Layer 5 of a small transformer language model trained on English Wikipedia (16 layers, counted from 0, width 64).
In attention head 1, each number of a token's query is one row of weights dot the token's vector x plus its bias. The head spreads its attention over the tokens so far by the softmax of query dot key.

Query weights of the head. A number n stands for n times 0.0013.
q0 (bias 0.292): 36 17 24 232 161 30 126 -17 207 -110 -70 -46 -61 -101 60 -118 -70 203 -1 136 97 36 -222 141 -127 -98 58 -19 164 85 149 73 -318 47 -71 -49 155 89 132 195 87 -14 -79 -115 -69 -57 -280 -90 -78 77 242 -102 99 -6 -20 -79 255 -47 -288 -314 -289 -73 99 -74
q1 (bias -0.218): -119 -266 31 -198 -185 101 59 184 89 243 238 24 122 -207 -77 -79 -10 -42 -20 -190 -149 15 154 -217 -53 108 83 133 -95 -27 -84 107 237 209 -99 -21 25 -80 256 -82 -144 160 133 85 56 109 -46 -100 -9 -56 -158 239 -80 -83 127 47 -458 -171 134 131 12 -4 -10 -80
q2 (bias -0.052): -56 137 19 24 -16 -9 93 22 -293 -17 95 57 -1 44 55 -10 -27 -78 -48 76 -191 137 67 26 50 -113 11 2 2 -85 196 41 147 -19 -98 29 -47 119 38 -73 -213 67 59 -104 -75 10 -183 62 -94 90 -54 7 -20 17 70 -50 -38 -67 -98 181 -35 -81 141 -30
q3 (bias -0.015): -8 -66 32 -25 -15 1 100 -35 203 -134 -106 180 -15 148 -26 -259 24 -64 -51 50 89 -25 5 44 -41 72 82 140 72 6 12 141 36 -21 146 -140 126 -130 -88 -117 -167 68 -38 107 -62 136 26 -18 66 108 -78 73 -58 -150 -27 -45 -110 -231 -38 184 109 -134 53 101
q4 (bias 0.243): -29 -35 -83 -25 364 21 37 -115 3 -48 -10 -44 -111 -13 73 162 -95 11 -44 83 176 41 -231 20 57 11 -132 -103 175 51 240 -31 -85 -16 -65 110 -74 16 -129 223 60 -2 -47 -187 -255 88 190 -46 -59 58 109 -228 181 65 116 112 385 220 -69 -134 -98 -64 -135 -16
q5 (bias 0.178): -188 -109 -160 173 106 19 11 68 228 87 -90 49 138 89 -42 -132 -153 95 -124 142 54 35 -115 101 2 25 313 -98 50 -11 -11 204 -40 -220 -121 -26 103 81 30 -29 5 -158 14 27 16 42 -210 19 -13 88 26 159 -250 -87 -94 139 184 -19 87 -178 -63 -18 135 19
q6 (bias -0.070): -24 7 -49 150 -96 14 91 -58 -86 94 226 -12 33 42 -78 -80 32 -135 -111 4 -47 -138 177 -31 -184 113 106 -83 42 -115 -107 101 -20 20 -36 -44 77 -169 -12 -143 31 173 33 77 -11 105 1 -8 79 -68 -43 95 -241 132 20 16 -84 304 -89 165 76 -183 -146 -96
q7 (bias -0.076): -109 -71 87 -49 -192 112 134 140 -39 -44 -98 -7 132 -3 -88 -21 -90 -61 75 -37 -78 -11 -12 -82 -10 -81 -70 20 -9 0 -187 248 -13 59 114 26 101 -171 6 -160 -1 -141 97 157 -68 -29 26 -3 -103 -6 92 104 -35 36 -82 -36 -58 54 107 220 63 38 -45 -41
q8 (bias -0.109): 178 78 53 -103 110 -186 235 -162 -147 195 84 -252 -182 -23 -18 -92 0 -30 42 267 -91 -72 -50 -158 -40 100 -150 22 -6 -3 -160 -13 -6 117 193 326 -103 -161 -57 -72 -226 33 213 40 38 -44 136 -26 70 -279 101 -19 54 15 18 -66 53 150 -94 244 -107 -14 -114 47
q9 (bias -0.068): -5 201 -109 27 42 73 -48 -212 -160 241 -33 -254 -190 -7 -229 78 54 -63 -104 -20 181 -115 -124 63 22 17 7 146 -91 -103 104 -340 -39 182 -18 106 15 0 -111 -117 -5 110 100 -105 166 -153 35 112 -51 124 77 -35 172 57 54 58 34 -17 -111 91 -46 31 -7 9
q10 (bias -0.001): 288 -122 18 4 30 31 -8 -82 115 171 -19 -95 -71 -58 -13 108 -58 -96 23 38 -27 -20 -14 67 129 13 -65 36 78 -6 -211 -116 -66 -19 -115 229 -110 -100 -10 64 -193 19 -12 170 60 -35 -20 175 -176 72 35 -56 9 6 138 64 250 101 -27 -47 -173 -274 -226 136
q11 (bias -0.124): 0 -78 41 -38 -189 -282 -69 213 -109 -73 125 30 87 74 -47 -55 -94 -130 -88 -28 -205 105 154 93 -12 79 150 -162 -242 -34 -236 238 165 79 27 117 112 -284 13 -77 46 -93 -19 135 98 144 131 -59 -151 -23 -164 188 -55 -7 -94 36 -119 -36 -37 -34 160 152 145 79
q12 (bias -0.114): 91 -9 110 19 155 -88 -4 112 -129 -12 54 -166 -35 -120 -70 64 71 -127 239 70 -176 -47 -4 68 -106 -98 20 53 -31 -78 -78 -47 -96 244 120 44 114 39 -197 -17 -211 60 133 33 126 -155 133 100 -5 13 -204 30 -14 -78 -95 93 -17 87 -11 227 -60 34 -53 -101
q13 (bias 0.081): 56 -14 -101 59 -83 134 -114 -30 44 21 -53 93 35 92 101 -143 -135 236 -191 122 65 -41 72 178 56 -245 108 -15 54 54 8 3 86 -83 22 -138 154 40 76 10 77 56 -94 -93 -177 123 -184 56 22 -158 -28 22 -10 -122 46 -9 -91 110 21 -75 122 -114 15 22
q14 (bias -0.006): 48 30 -30 -79 -22 -17 -22 -200 -18 73 -3 -58 -162 203 52 43 -52 53 32 -7 23 130 36 23 190 35 -42 28 44 10 99 21 30 75 72 43 -92 -37 87 -236 85 -5 -69 -159 -9 22 41 -14 93 143 -125 170 -126 3 153 -43 -64 11 -80 1 -89 91 -191 -221
q15 (bias 0.010): -337 94 -110 -22 20 38 10 -140 221 102 -3 11 -81 98 -47 55 -214 128 -31 -37 133 -38 -49 -245 114 -171 61 -28 -21 -95 54 -194 40 -77 -79 -109 -14 201 69 2 149 105 -75 25 63 -163 201 88 42 141 151 -18 48 -37 -109 18 69 85 -49 7 -189 13 -61 54
q16 (bias 0.063): -69 -252 48 -7 150 192 133 8 -67 35 -13 183 69 13 21 -201 -153 -5 -43 -47 128 175 9 42 141 41 32 -99 65 25 62 -121 -115 -143 -126 54 247 179 -33 -63 -132 61 -282 -32 -226 66 -35 33 -123 199 126 -17 -146 -37 -63 -103 120 73 8 -104 -115 69 152 132
q17 (bias -0.106): -170 -69 -204 -121 -36 32 6 96 12 -122 61 163 -63 -21 -6 56 -64 68 -67 150 -9 -134 86 16 -50 -93 -6 -86 -27 -22 136 -12 -43 144 236 -120 -6 43 51 -97 9 110 55 183 41 56 -130 -123 -108 -15 -42 -47 40 -46 -135 52 -49 -9 -28 -11 163 101 25 -10
q18 (bias -0.199): -38 28 -133 -10 22 -181 113 -127 -234 -77 43 -143 93 -193 -37 242 213 -63 190 99 -96 -16 -76 -146 38 127 -29 15 -53 -277 44 38 -7 59 64 186 -158 -263 6 8 -219 -158 -100 96 8 -56 179 185 16 -193 -172 -49 341 76 -54 110 63 132 -57 122 235 27 33 -113
q19 (bias -0.047): 83 -129 -157 -102 -81 -77 71 95 -26 169 -46 -66 29 -215 79 -84 -75 -65 -21 -26 -102 175 -27 -61 37 186 184 138 229 -51 -44 113 182 34 246 24 122 -193 43 77 -32 49 -103 -77 24 45 -80 -195 64 -220 58 75 -192 -63 -36 64 -204 -43 99 168 10 34 17 60
q20 (bias 0.178): -139 -31 87 258 130 148 -127 -97 77 -174 49 155 -226 160 -25 -92 217 97 -103 127 -51 132 55 39 17 79 54 -145 -6 -10 98 -2 -32 -11 118 -269 57 36 -59 -10 120 81 -121 -188 -105 16 -113 -35 -178 33 50 73 -92 -76 138 11 -8 21 148 -106 -71 -123 90 37
q21 (bias 0.150): -45 -19 71 -120 196 188 86 102 151 -265 -52 -55 48 99 115 -67 22 -121 -126 0 31 -108 -225 -97 -71 95 88 93 24 41 146 -32 -284 -59 -1 40 219 -91 4 36 156 142 -96 -56 -241 -68 -155 68 38 216 173 -20 49 0 105 -48 222 -204 -40 -28 -16 -13 -158 -129
q22 (bias -0.094): 101 231 -78 -125 -147 22 15 -99 -106 -38 78 109 145 -3 -59 57 93 -69 45 30 -161 36 175 -125 24 32 45 54 -49 45 53 9 112 30 63 65 -112 -47 0 -103 -42 -88 110 77 47 13 27 -76 -148 -78 -179 100 -211 182 -197 94 -140 51 -60 115 -79 148 -88 90
q23 (bias 0.119): 21 4 110 210 83 147 141 -137 64 -39 -37 -66 -80 -63 156 -220 99 106 -14 53 84 48 54 -50 214 -10 -130 111 278 -164 111 -96 -113 -59 -169 -126 -139 -118 9 19 128 124 -229 39 -57 17 -45 -135 164 101 112 18 -119 -141 69 19 113 -88 -113 -201 -66 21 -145 71
q24 (bias -0.121): 106 -200 -111 -71 -26 103 -31 -65 -97 -51 -58 4 -13 -40 -58 46 0 -129 -16 -13 -73 -92 191 -5 27 69 80 77 52 207 -142 155 149 -148 -32 29 -52 -154 66 -15 -36 -23 208 -143 1 188 6 70 206 -57 -22 89 -20 -66 -105 -130 -204 206 -90 -1 46 115 -98 162
q25 (bias -0.227): 20 52 -36 -183 -160 -217 81 136 -192 42 135 7 109 -116 -183 53 256 -232 69 -268 92 37 29 -131 -41 -131 -184 60 60 -103 -96 41 141 134 279 -57 -205 -128 16 18 -199 -63 68 32 270 82 6 77 -230 -70 2 124 -54 181 9 41 -118 159 -62 217 107 -31 51 113
q26 (bias 0.038): -186 -57 76 -41 1 201 -61 46 41 -84 36 301 -39 66 39 4 -135 180 -153 -99 -209 136 -131 34 -103 87 179 -139 250 -28 -38 55 -44 -180 131 -62 115 73 -56 -12 7 -150 66 -69 -128 92 -207 -51 -39 118 -6 18 -78 62 77 -169 -47 -84 -11 -26 28 28 56 -45
q27 (bias 0.134): -105 -146 -51 4 34 238 107 -41 192 -23 162 100 -71 76 140 -65 140 -79 -19 -13 135 82 -111 129 -32 -14 -79 -137 77 38 -31 32 169 -115 -73 38 8 130 -122 -72 152 -88 -117 -15 -70 -50 -100 99 -1 70 56 -91 70 24 -43 -52 105 -130 -40 0 -188 32 -108 -25
q28 (bias 0.046): 96 -75 60 53 -72 -42 -90 -78 -111 -96 -11 -159 64 99 75 119 -83 33 -14 151 122 -318 163 -67 -230 -49 32 4 -30 -29 57 -21 67 -113 83 128 28 87 42 -186 120 71 135 -112 115 -74 48 51 95 -30 56 -4 -32 80 -95 -50 68 -14 -66 -49 100 -148 147 111
q29 (bias -0.189): -79 -264 -63 182 -354 56 88 76 277 40 -12 89 -137 4 -62 -80 -162 -69 25 -206 -137 -103 49 22 175 111 -54 75 -9 -39 57 158 92 137 83 -6 -22 30 7 60 -123 26 182 97 311 62 -145 127 -17 -162 77 127 -67 -73 144 47 -137 -52 38 -157 132 46 -58 69
q30 (bias -0.047): -123 -71 -86 124 -142 20 -81 129 31 139 -93 178 107 30 66 -150 -22 3 -46 -221 -289 112 62 226 -180 -90 77 15 -55 189 57 44 -26 -72 -19 -86 -12 69 -25 210 -22 -169 -170 134 -70 217 -180 -30 6 50 86 83 -50 21 -84 -201 56 -58 -7 -21 176 -57 1 -17
q31 (bias -0.051): -114 -30 -59 -72 99 -32 -164 36 70 -146 145 -97 96 43 -11 -74 -32 69 177 -40 25 -52 -58 86 -14 116 44 -175 -82 -67 -83 142 -84 -79 144 -138 -4 -142 41 35 -121 -6 -60 98 90 -21 -176 -104 46 76 -73 232 88 147 29 -91 -32 128 29 111 85 -101 -319 281

Each question shows a short text with each token's key, already scaled and adjusted for position as the last token sees it. A number n stands for n times 0.0027.

Then comes the last token's vector x. A number n stands for n times 0.012.

0 " is": -251 191 -11 -53 -188 -137 170 134 255 25 21 212 156 -59 67 -232 -309 4 256 91 -203 -225 183 -236 65 171 -218 -306 74 4 -122 -14
1 " then": -309 219 87 -76 -192 -235 107 100 316 81 58 157 129 -82 64 -143 -314 83 256 99 -240 -298 167 -230 140 264 -256 -289 76 33 -102 104
2 " to": -311 211 48 -40 -147 -197 128 60 317 53 86 183 170 -96 43 -118 -279 49 298 64 -243 -285 159 -252 167 254 -277 -297 95 46 -89 78
3 " at": -305 147 1 10 -145 -216 131 74 323 52 85 180 219 -91 -49 -123 -297 7 335 77 -263 -295 65 -269 139 263 -339 -293 68 63 -70 35
4 "ax": -256 187 70 -41 -114 -153 132 100 333 -25 116 199 180 -105 -75 -159 -250 56 318 111 -260 -290 115 -305 44 251 -278 -242 75 21 -123 4
5 "ic": -272 177 101 -71 -133 -191 132 84 318 24 125 181 183 -123 -95 -178 -224 67 325 89 -278 -310 149 -236 129 274 -293 -294 83 29 -89 -39
6 " g": -311 212 107 -45 -89 -286 62 43 284 69 73 153 97 -184 58 -142 -224 -21 384 115 -233 -241 159 -197 136 214 -228 -222 50 18 -134 -3
7 "a": -335 195 99 -45 -95 -188 170 111 344 1 40 195 203 -171 15 -124 -201 12 399 103 -241 -285 77 -200 75 249 -268 -221 -19 -59 -148 23
8 "it": -362 134 115 -9 -70 -230 137 141 424 56 52 149 171 -146 -30 -148 -189 19 351 173 -256 -307 120 -195 132 277 -248 -259 44 -43 -148 -37
x: 58 77 -7 16 166 16 94 -19 -59 19 -34 -292 12 -10 181 185 168 77 -27 129 81 -7 4 -32 64 -16 39 -67 -20 -3 47 -105 -160 44 -88 40 -22 -47 -73 -8 -8 181 -217 -143 41 -145 134 -12 -59 -10 -59 -147 86 189 73 48 218 -93 -15 -103 -75 -94 -63 -155
Which token does the last token look at most, and with what share of its attention? 6 " g", with about 50%

0 "d": -234 205 -4 -89 -129 -138 143 140 266 -17 42 245 157 -80 14 -279 -238 -53 285 137 -183 -226 175 -257 79 184 -214 -283 21 -25 -119 -64
1 "ra": -290 242 84 -107 -113 -177 173 124 341 -3 107 250 192 -123 7 -197 -175 25 314 194 -241 -303 112 -248 93 279 -245 -271 10 -58 -89 24
2 "wn": -247 209 153 -74 -140 -185 121 121 399 51 82 154 159 -113 -23 -208 -241 41 283 153 -283 -294 201 -260 123 283 -210 -271 36 -12 -88 -19
3 " early": -264 184 96 -77 -176 -250 106 64 303 124 34 150 114 -95 -44 -139 -307 56 252 134 -276 -323 188 -249 116 322 -227 -221 61 -17 -60 -46
4 " and": -300 201 60 -63 -154 -227 111 51 302 84 58 179 118 -115 6 -183 -309 63 312 70 -261 -335 176 -243 146 280 -301 -282 93 27 -76 -20
5 " replaced": -278 197 92 -12 -152 -293 68 113 327 102 55 123 143 -91 -27 -108 -271 13 318 129 -245 -278 190 -247 132 285 -279 -301 54 24 -121 -36
6 " by": -240 178 13 -13 -175 -239 100 50 343 81 38 99 189 -108 -26 -123 -320 19 350 115 -241 -363 143 -234 111 297 -312 -310 103 63 -78 -16
7 " ": -353 152 4 -31 -133 -204 70 24 300 66 10 169 164 -128 -11 -55 -258 7 325 99 -300 -324 147 -264 117 243 -336 -230 43 -19 -131 25
8 "15": -322 132 12 -60 -121 -197 97 31 334 28 -6 163 130 -132 25 -148 -323 -28 342 151 -284 -314 180 -257 105 263 -287 -221 80 -19 -112 -25
x: 151 147 -82 -39 69 10 65 -13 51 6 -115 -291 66 -19 12 130 158 -16 -46 49 162 40 -56 1 -57 -71 88 -41 -71 132 128 -55 -195 111 -41 -101 0 -18 -88 27 9 170 -26 -195 78 -126 96 -13 2 -65 -79 -118 15 152 93 91 98 29 115 -55 -13 -102 -74 -263
Which token does the last token look at most, and with what share of its attention? 8 "15", with about 30%

0 " |": -220 158 9 -63 -169 -142 184 131 274 -31 -17 228 165 -22 15 -275 -314 -19 258 107 -181 -238 209 -270 110 183 -230 -310 74 -64 -123 -3
1 " ": -364 181 65 -37 -151 -172 144 61 303 -22 9 227 155 -81 12 -138 -232 18 348 134 -257 -301 205 -246 188 241 -290 -241 70 -63 -134 59
2 "19": -316 165 80 -71 -141 -173 166 63 319 -62 20 199 136 -62 15 -209 -318 2 315 181 -230 -313 193 -234 134 270 -259 -229 88 -51 -110 12
3 " in": -272 137 35 -52 -138 -184 103 34 331 -17 77 243 193 -97 -27 -208 -298 6 364 108 -276 -339 144 -249 172 271 -277 -296 109 44 -115 -18
4 " ×": -297 169 39 -101 -143 -185 125 74 283 -6 4 212 163 -111 -57 -195 -320 33 355 79 -287 -304 126 -298 131 250 -264 -258 83 -39 -75 -12
5 " ": -363 127 69 -57 -139 -199 88 17 274 55 14 233 122 -91 -47 -113 -199 32 366 101 -308 -314 167 -297 152 232 -264 -230 93 -53 -93 22
6 "26": -359 126 68 -102 -121 -207 125 62 335 19 8 202 104 -57 -1 -161 -290 8 331 157 -282 -326 141 -297 124 251 -257 -237 102 -52 -92 1
7 " in": -275 113 31 -60 -108 -204 88 11 339 30 71 234 176 -110 -42 -182 -284 14 378 98 -293 -336 123 -277 152 265 -260 -291 112 40 -116 -43
8 " or": -318 195 21 -82 -87 -223 113 15 280 33 84 151 103 -129 -11 -179 -291 54 392 68 -255 -322 146 -226 129 285 -320 -292 91 24 -110 -6
x: 76 175 45 -52 125 31 18 51 -14 -40 -141 -405 49 -10 52 171 121 -24 -47 80 129 -105 -41 75 -65 -22 57 -110 20 153 34 -96 -17 51 -1 76 23 84 -35 41 37 76 -105 -194 128 -254 109 -27 -49 -80 -99 -94 10 33 9 101 124 -38 104 -71 15 -85 -13 -167
Which two tokens does the last token look at most, in order? 7 " in", 8 " or"

0 " rem": -248 242 -5 -103 -155 -145 103 113 249 49 12 243 118 -58 35 -196 -249 -20 233 116 -202 -205 139 -244 46 169 -202 -281 31 11 -139 -75
1 "ov": -364 260 70 -51 -92 -153 83 117 361 15 129 189 124 -100 28 -109 -153 48 249 180 -260 -325 154 -269 149 262 -241 -273 22 -6 -149 -36
2 "al": -259 245 115 -77 -136 -186 129 75 311 26 71 227 173 -100 -36 -217 -156 59 295 219 -207 -313 129 -230 95 273 -252 -252 30 2 -89 -54
3 " of": -267 229 50 -19 -177 -215 136 69 339 57 66 181 123 -103 -20 -177 -283 46 343 123 -291 -310 171 -218 148 276 -271 -300 91 12 -66 -15
4 " the": -321 178 50 -50 -138 -208 164 99 289 54 -38 157 129 -125 -12 -126 -280 57 295 117 -254 -319 150 -300 121 283 -253 -271 94 -47 -89 -26
5 " small": -280 215 118 -81 -168 -217 52 71 268 92 2 188 137 -133 -32 -75 -275 64 361 87 -230 -319 171 -296 73 285 -270 -238 48 -23 -140 23
6 " int": -370 241 106 -54 -82 -176 23 13 253 99 52 190 81 -207 62 -59 -193 -27 368 85 -257 -279 158 -254 99 276 -238 -212 43 19 -160 -56
7 "est": -397 240 123 -49 -116 -185 104 52 321 127 38 131 161 -134 3 -103 -125 7 330 140 -222 -339 135 -262 76 266 -269 -225 43 -2 -175 -81
8 "ine": -298 183 146 -41 -158 -211 146 77 369 131 29 127 163 -134 -11 -136 -214 68 338 114 -285 -299 164 -253 103 293 -215 -240 123 -6 -142 -69
x: 131 183 -19 -104 92 46 116 -37 45 82 -57 -281 74 -22 30 112 113 90 -64 59 92 9 -1 46 -40 35 25 -42 -77 -10 89 -107 -118 67 -83 -6 16 42 -51 45 -38 135 -149 -271 42 -138 167 26 -80 -27 -10 -263 73 130 48 56 144 -13 97 -103 -107 -93 -20 -144
Which token does the last token look at most, and with what share of its attention? 6 " int", with about 40%

0 "in": -213 156 28 -74 -196 -136 125 148 263 -3 -15 242 146 -76 -5 -276 -258 -23 265 121 -196 -233 183 -246 52 181 -177 -285 52 -40 -102 -58
1 "ij": -304 174 80 -38 -165 -228 91 133 344 -4 68 243 109 -130 -48 -187 -185 51 350 180 -264 -280 195 -219 52 285 -225 -230 50 -64 -63 35
2 "i": -324 131 122 -39 -174 -184 157 143 338 -7 67 257 151 -127 -43 -174 -199 25 326 134 -295 -305 214 -219 137 258 -210 -279 46 -112 -80 7
3 ")": -357 98 115 -39 -160 -212 160 110 328 45 4 200 151 -84 59 -141 -229 57 296 134 -217 -322 217 -250 109 259 -206 -265 82 -95 -117 10
4 " K": -351 113 42 -42 -105 -234 69 123 318 0 24 218 127 -140 12 -164 -214 6 364 141 -275 -236 162 -215 123 260 -204 -234 38 -84 -115 75
5 "ish": -285 150 66 -1 -106 -258 126 118 360 -25 5 203 188 -153 -48 -177 -243 57 364 143 -299 -255 162 -221 100 252 -231 -239 45 -60 -111 48
6 "or": -311 118 77 -81 -118 -187 142 107 349 21 39 206 158 -149 -28 -160 -184 27 385 154 -221 -332 175 -229 89 309 -238 -274 33 -84 -80 84
7 " K": -335 74 51 -55 -71 -260 47 135 335 8 41 209 135 -164 0 -157 -206 0 396 114 -297 -230 155 -235 119 280 -196 -223 10 -83 -79 78
8 "an": -299 103 64 -50 -69 -215 93 122 367 -33 22 217 142 -190 -15 -150 -227 47 399 117 -297 -290 181 -230 96 275 -200 -204 -5 -124 -80 69
x: 79 68 -27 -119 87 13 83 3 -44 10 -117 -216 133 -9 136 196 91 57 -5 45 135 -23 -61 -7 -16 11 12 -120 -2 24 3 -94 -179 56 67 71 56 -96 -88 -12 62 144 -128 -156 2 -167 167 -64 -42 -29 -18 -177 109 186 47 16 227 -40 149 -95 -51 -118 -33 -189
Which two tokens does the last token look at most, in order? 7 " K", 8 "an"

0 ".": -225 159 -13 -74 -166 -129 187 145 311 -22 -2 257 151 -33 8 -263 -296 -23 262 125 -201 -240 176 -251 107 137 -209 -305 91 -32 -138 -16
1 " A": -324 130 32 -82 -105 -200 150 100 317 -63 -10 220 150 -107 36 -184 -254 39 391 145 -278 -256 150 -223 124 225 -201 -272 47 -30 -87 65
2 "ur": -290 189 74 -67 -118 -201 116 122 294 -57 -27 217 155 -130 27 -195 -208 63 386 187 -201 -323 190 -234 86 256 -212 -265 25 -97 -113 80
3 "ang": -294 115 68 -86 -112 -175 112 141 396 -47 70 242 142 -115 -10 -160 -211 74 369 173 -258 -296 217 -240 133 279 -213 -233 57 -34 -103 62
4 "z": -290 137 89 -68 -98 -179 127 120 395 -94 129 260 157 -124 -19 -227 -191 19 394 139 -255 -304 212 -230 126 234 -217 -272 17 -64 -87 40
5 "eb": -322 105 93 -65 -64 -192 174 159 404 20 121 252 152 -93 -16 -175 -148 38 353 218 -291 -261 190 -242 132 268 -225 -272 57 -60 -94 38
6 " also": -302 184 100 -81 -130 -238 113 136 375 101 89 120 161 -124 81 -126 -261 73 267 104 -254 -284 199 -240 138 255 -231 -305 29 -32 -104 62
7 " gr": -303 220 123 24 -76 -271 99 96 354 61 63 197 103 -213 44 -60 -206 12 334 147 -221 -189 138 -173 88 290 -264 -230 16 -27 -197 15
8 "anted": -268 172 95 -33 -137 -216 212 127 445 107 106 106 172 -75 -12 -93 -224 31 307 103 -229 -275 165 -235 107 305 -279 -278 87 19 -128 24
x: 142 158 -9 -52 107 119 105 -75 9 -27 -17 -361 -20 -22 39 141 132 124 -97 19 128 8 65 36 56 70 -67 -84 -29 16 72 39 -60 78 -64 42 0 17 -115 -48 27 60 -151 -260 82 -125 56 7 -48 -1 -16 -159 104 98 53 93 129 -62 55 -30 -146 -57 -57 -248
Which token does the last token look at most? 7 " gr"

0 "ole": -196 193 28 -91 -168 -168 167 160 241 -7 -5 220 153 -49 -17 -260 -256 20 268 133 -160 -204 168 -267 44 204 -164 -291 82 -31 -109 -38
1 "st": -339 197 132 -75 -95 -209 210 178 334 -9 35 204 151 -110 -27 -195 -172 24 292 163 -263 -251 170 -260 153 213 -171 -239 74 -33 -102 -12
2 "as": -295 158 123 -59 -131 -191 172 169 375 -58 70 212 188 -137 -57 -209 -165 87 327 134 -240 -273 161 -271 103 305 -207 -207 81 -11 -95 -28
3 "is": -269 186 137 -52 -150 -203 165 150 359 -47 80 200 163 -142 -92 -207 -189 53 336 130 -230 -317 194 -215 109 336 -242 -244 54 -36 -108 -36
4 ".\n": -289 164 79 9 -173 -203 129 126 366 55 -8 183 156 -125 36 -52 -265 9 247 141 -280 -305 232 -185 83 244 -277 -309 45 -68 -154 -48
5 "-": -360 158 21 -43 -126 -180 77 99 335 -2 0 147 91 -105 34 -41 -262 28 372 155 -287 -342 172 -159 102 216 -283 -316 34 7 -152 -60
6 " Ret": -356 196 33 -57 -78 -220 10 8 321 25 -19 142 178 -195 55 -112 -193 -20 338 176 -261 -230 189 -233 114 215 -220 -230 15 -32 -145 0
7 "in": -309 145 56 -48 -121 -180 55 129 371 -12 15 204 168 -172 46 -194 -225 10 381 113 -300 -287 166 -238 91 249 -244 -234 6 -40 -143 -60
8 "op": -337 123 66 -77 -91 -209 32 106 391 -16 110 200 155 -153 -21 -140 -178 51 367 122 -286 -289 194 -247 112 279 -259 -274 19 -13 -159 -91
x: 110 116 48 -107 117 -116 42 -29 1 38 -45 -337 9 -14 111 134 171 113 -48 66 128 0 -87 -30 13 -8 88 -63 -32 -2 119 -85 -166 118 -100 68 51 28 -65 12 73 58 -136 -181 -11 -204 61 -48 -38 2 -7 -94 95 198 -35 125 150 -29 60 -125 35 -127 -49 -159
Which token does the last token look at most? 6 " Ret"

0 " |": -220 158 9 -63 -169 -142 184 131 274 -31 -17 228 165 -22 15 -275 -314 -19 258 107 -181 -238 209 -270 110 183 -230 -310 74 -64 -123 -3
1 " ": -364 181 65 -37 -151 -172 144 61 303 -22 9 227 155 -81 12 -138 -232 18 348 134 -257 -301 205 -246 188 241 -290 -241 70 -63 -134 59
2 "25": -346 153 65 -90 -137 -182 166 93 325 -47 1 195 113 -35 35 -203 -322 -3 318 185 -235 -309 176 -249 153 242 -253 -247 95 -40 -117 11
3 " |": -328 161 42 -50 -130 -190 173 68 311 -26 -3 205 117 -35 38 -203 -267 6 300 145 -255 -334 206 -268 205 235 -261 -277 101 -57 -130 17
4 " ": -365 156 57 -40 -149 -165 134 42 311 -4 23 242 154 -84 -4 -150 -217 17 349 119 -272 -306 197 -255 188 224 -285 -244 99 -68 -153 46
5 "6": -332 147 69 -52 -155 -151 214 59 301 14 23 204 175 -55 -3 -208 -278 9 364 169 -205 -266 178 -255 125 250 -280 -262 61 -62 -112 36
6 " ft": -321 186 100 -134 -123 -186 135 64 296 -46 36 213 191 -60 35 -189 -246 -33 345 64 -217 -312 151 -237 166 218 -192 -217 73 -37 -177 -11
7 " ": -347 165 80 -53 -135 -169 133 8 329 57 49 223 123 -94 -20 -140 -182 -6 326 145 -296 -303 171 -245 173 224 -270 -229 98 -52 -139 -34
8 "6": -322 150 88 -58 -143 -157 213 34 336 62 43 195 152 -69 -9 -196 -258 -5 351 184 -238 -261 160 -255 119 251 -275 -261 59 -45 -100 -29
x: 127 118 -14 -60 91 41 97 -29 50 46 -108 -320 51 -31 7 123 125 23 -113 73 115 27 -19 -57 -82 -31 24 -40 -83 125 153 -28 -56 77 -33 2 7 -72 -37 68 -25 118 -63 -256 60 -83 184 -33 8 -114 -27 -84 -63 199 38 109 115 -50 81 -40 -58 -108 27 -291
Which token does the last token look at most? 8 "6"

0 " of": -194 176 -14 -69 -201 -147 130 126 269 1 10 233 164 -49 -19 -275 -321 2 290 108 -218 -269 176 -272 86 181 -226 -321 81 -4 -78 -29
1 " B": -319 185 38 -72 -72 -198 56 112 254 -45 28 230 173 -139 -49 -162 -218 16 384 164 -331 -259 165 -280 137 251 -239 -254 19 -35 -99 60
2 "ik": -303 180 10 -46 -89 -241 39 172 354 -71 83 202 147 -127 -63 -173 -228 39 379 143 -292 -273 137 -276 115 287 -239 -243 3 -8 -56 18
3 "an": -272 155 71 -60 -119 -181 111 122 364 -18 57 210 139 -161 -54 -176 -245 54 365 169 -300 -334 188 -258 110 284 -204 -220 18 -71 -50 38
4 "er": -295 151 114 -81 -122 -207 160 121 345 6 54 165 153 -144 -86 -168 -210 5 382 163 -270 -351 205 -207 132 301 -235 -260 22 -25 -81 23
5 "),": -306 151 80 -11 -189 -249 110 97 326 57 10 136 218 -116 49 -153 -316 55 282 102 -222 -321 200 -244 90 250 -273 -280 43 -9 -116 -26
6 " where": -296 181 25 -23 -202 -222 115 105 369 97 26 165 132 -145 -10 -117 -358 24 336 49 -231 -294 98 -243 49 274 -314 -253 103 11 -116 86
7 " the": -330 129 36 -28 -121 -224 167 110 310 65 -76 159 152 -147 1 -106 -315 78 322 70 -223 -295 153 -308 83 289 -269 -274 106 -75 -134 34
8 " local": -309 193 103 -102 -104 -235 45 67 244 105 -6 163 172 -163 0 -53 -292 67 293 44 -205 -362 185 -315 79 270 -246 -235 44 -106 -139 62
x: 9 97 -43 1 46 58 40 40 0 -49 -96 -252 89 -82 35 257 131 72 103 117 163 -18 135 93 -7 -37 43 3 -104 20 74 -59 -127 84 4 -12 32 -26 -59 -99 33 62 -68 -194 26 -286 15 21 -33 -28 -102 -228 77 162 46 59 97 -22 114 -90 -100 -90 11 -181
Which token does the last token look at most, and with what share of its attention? 8 " local", with about 60%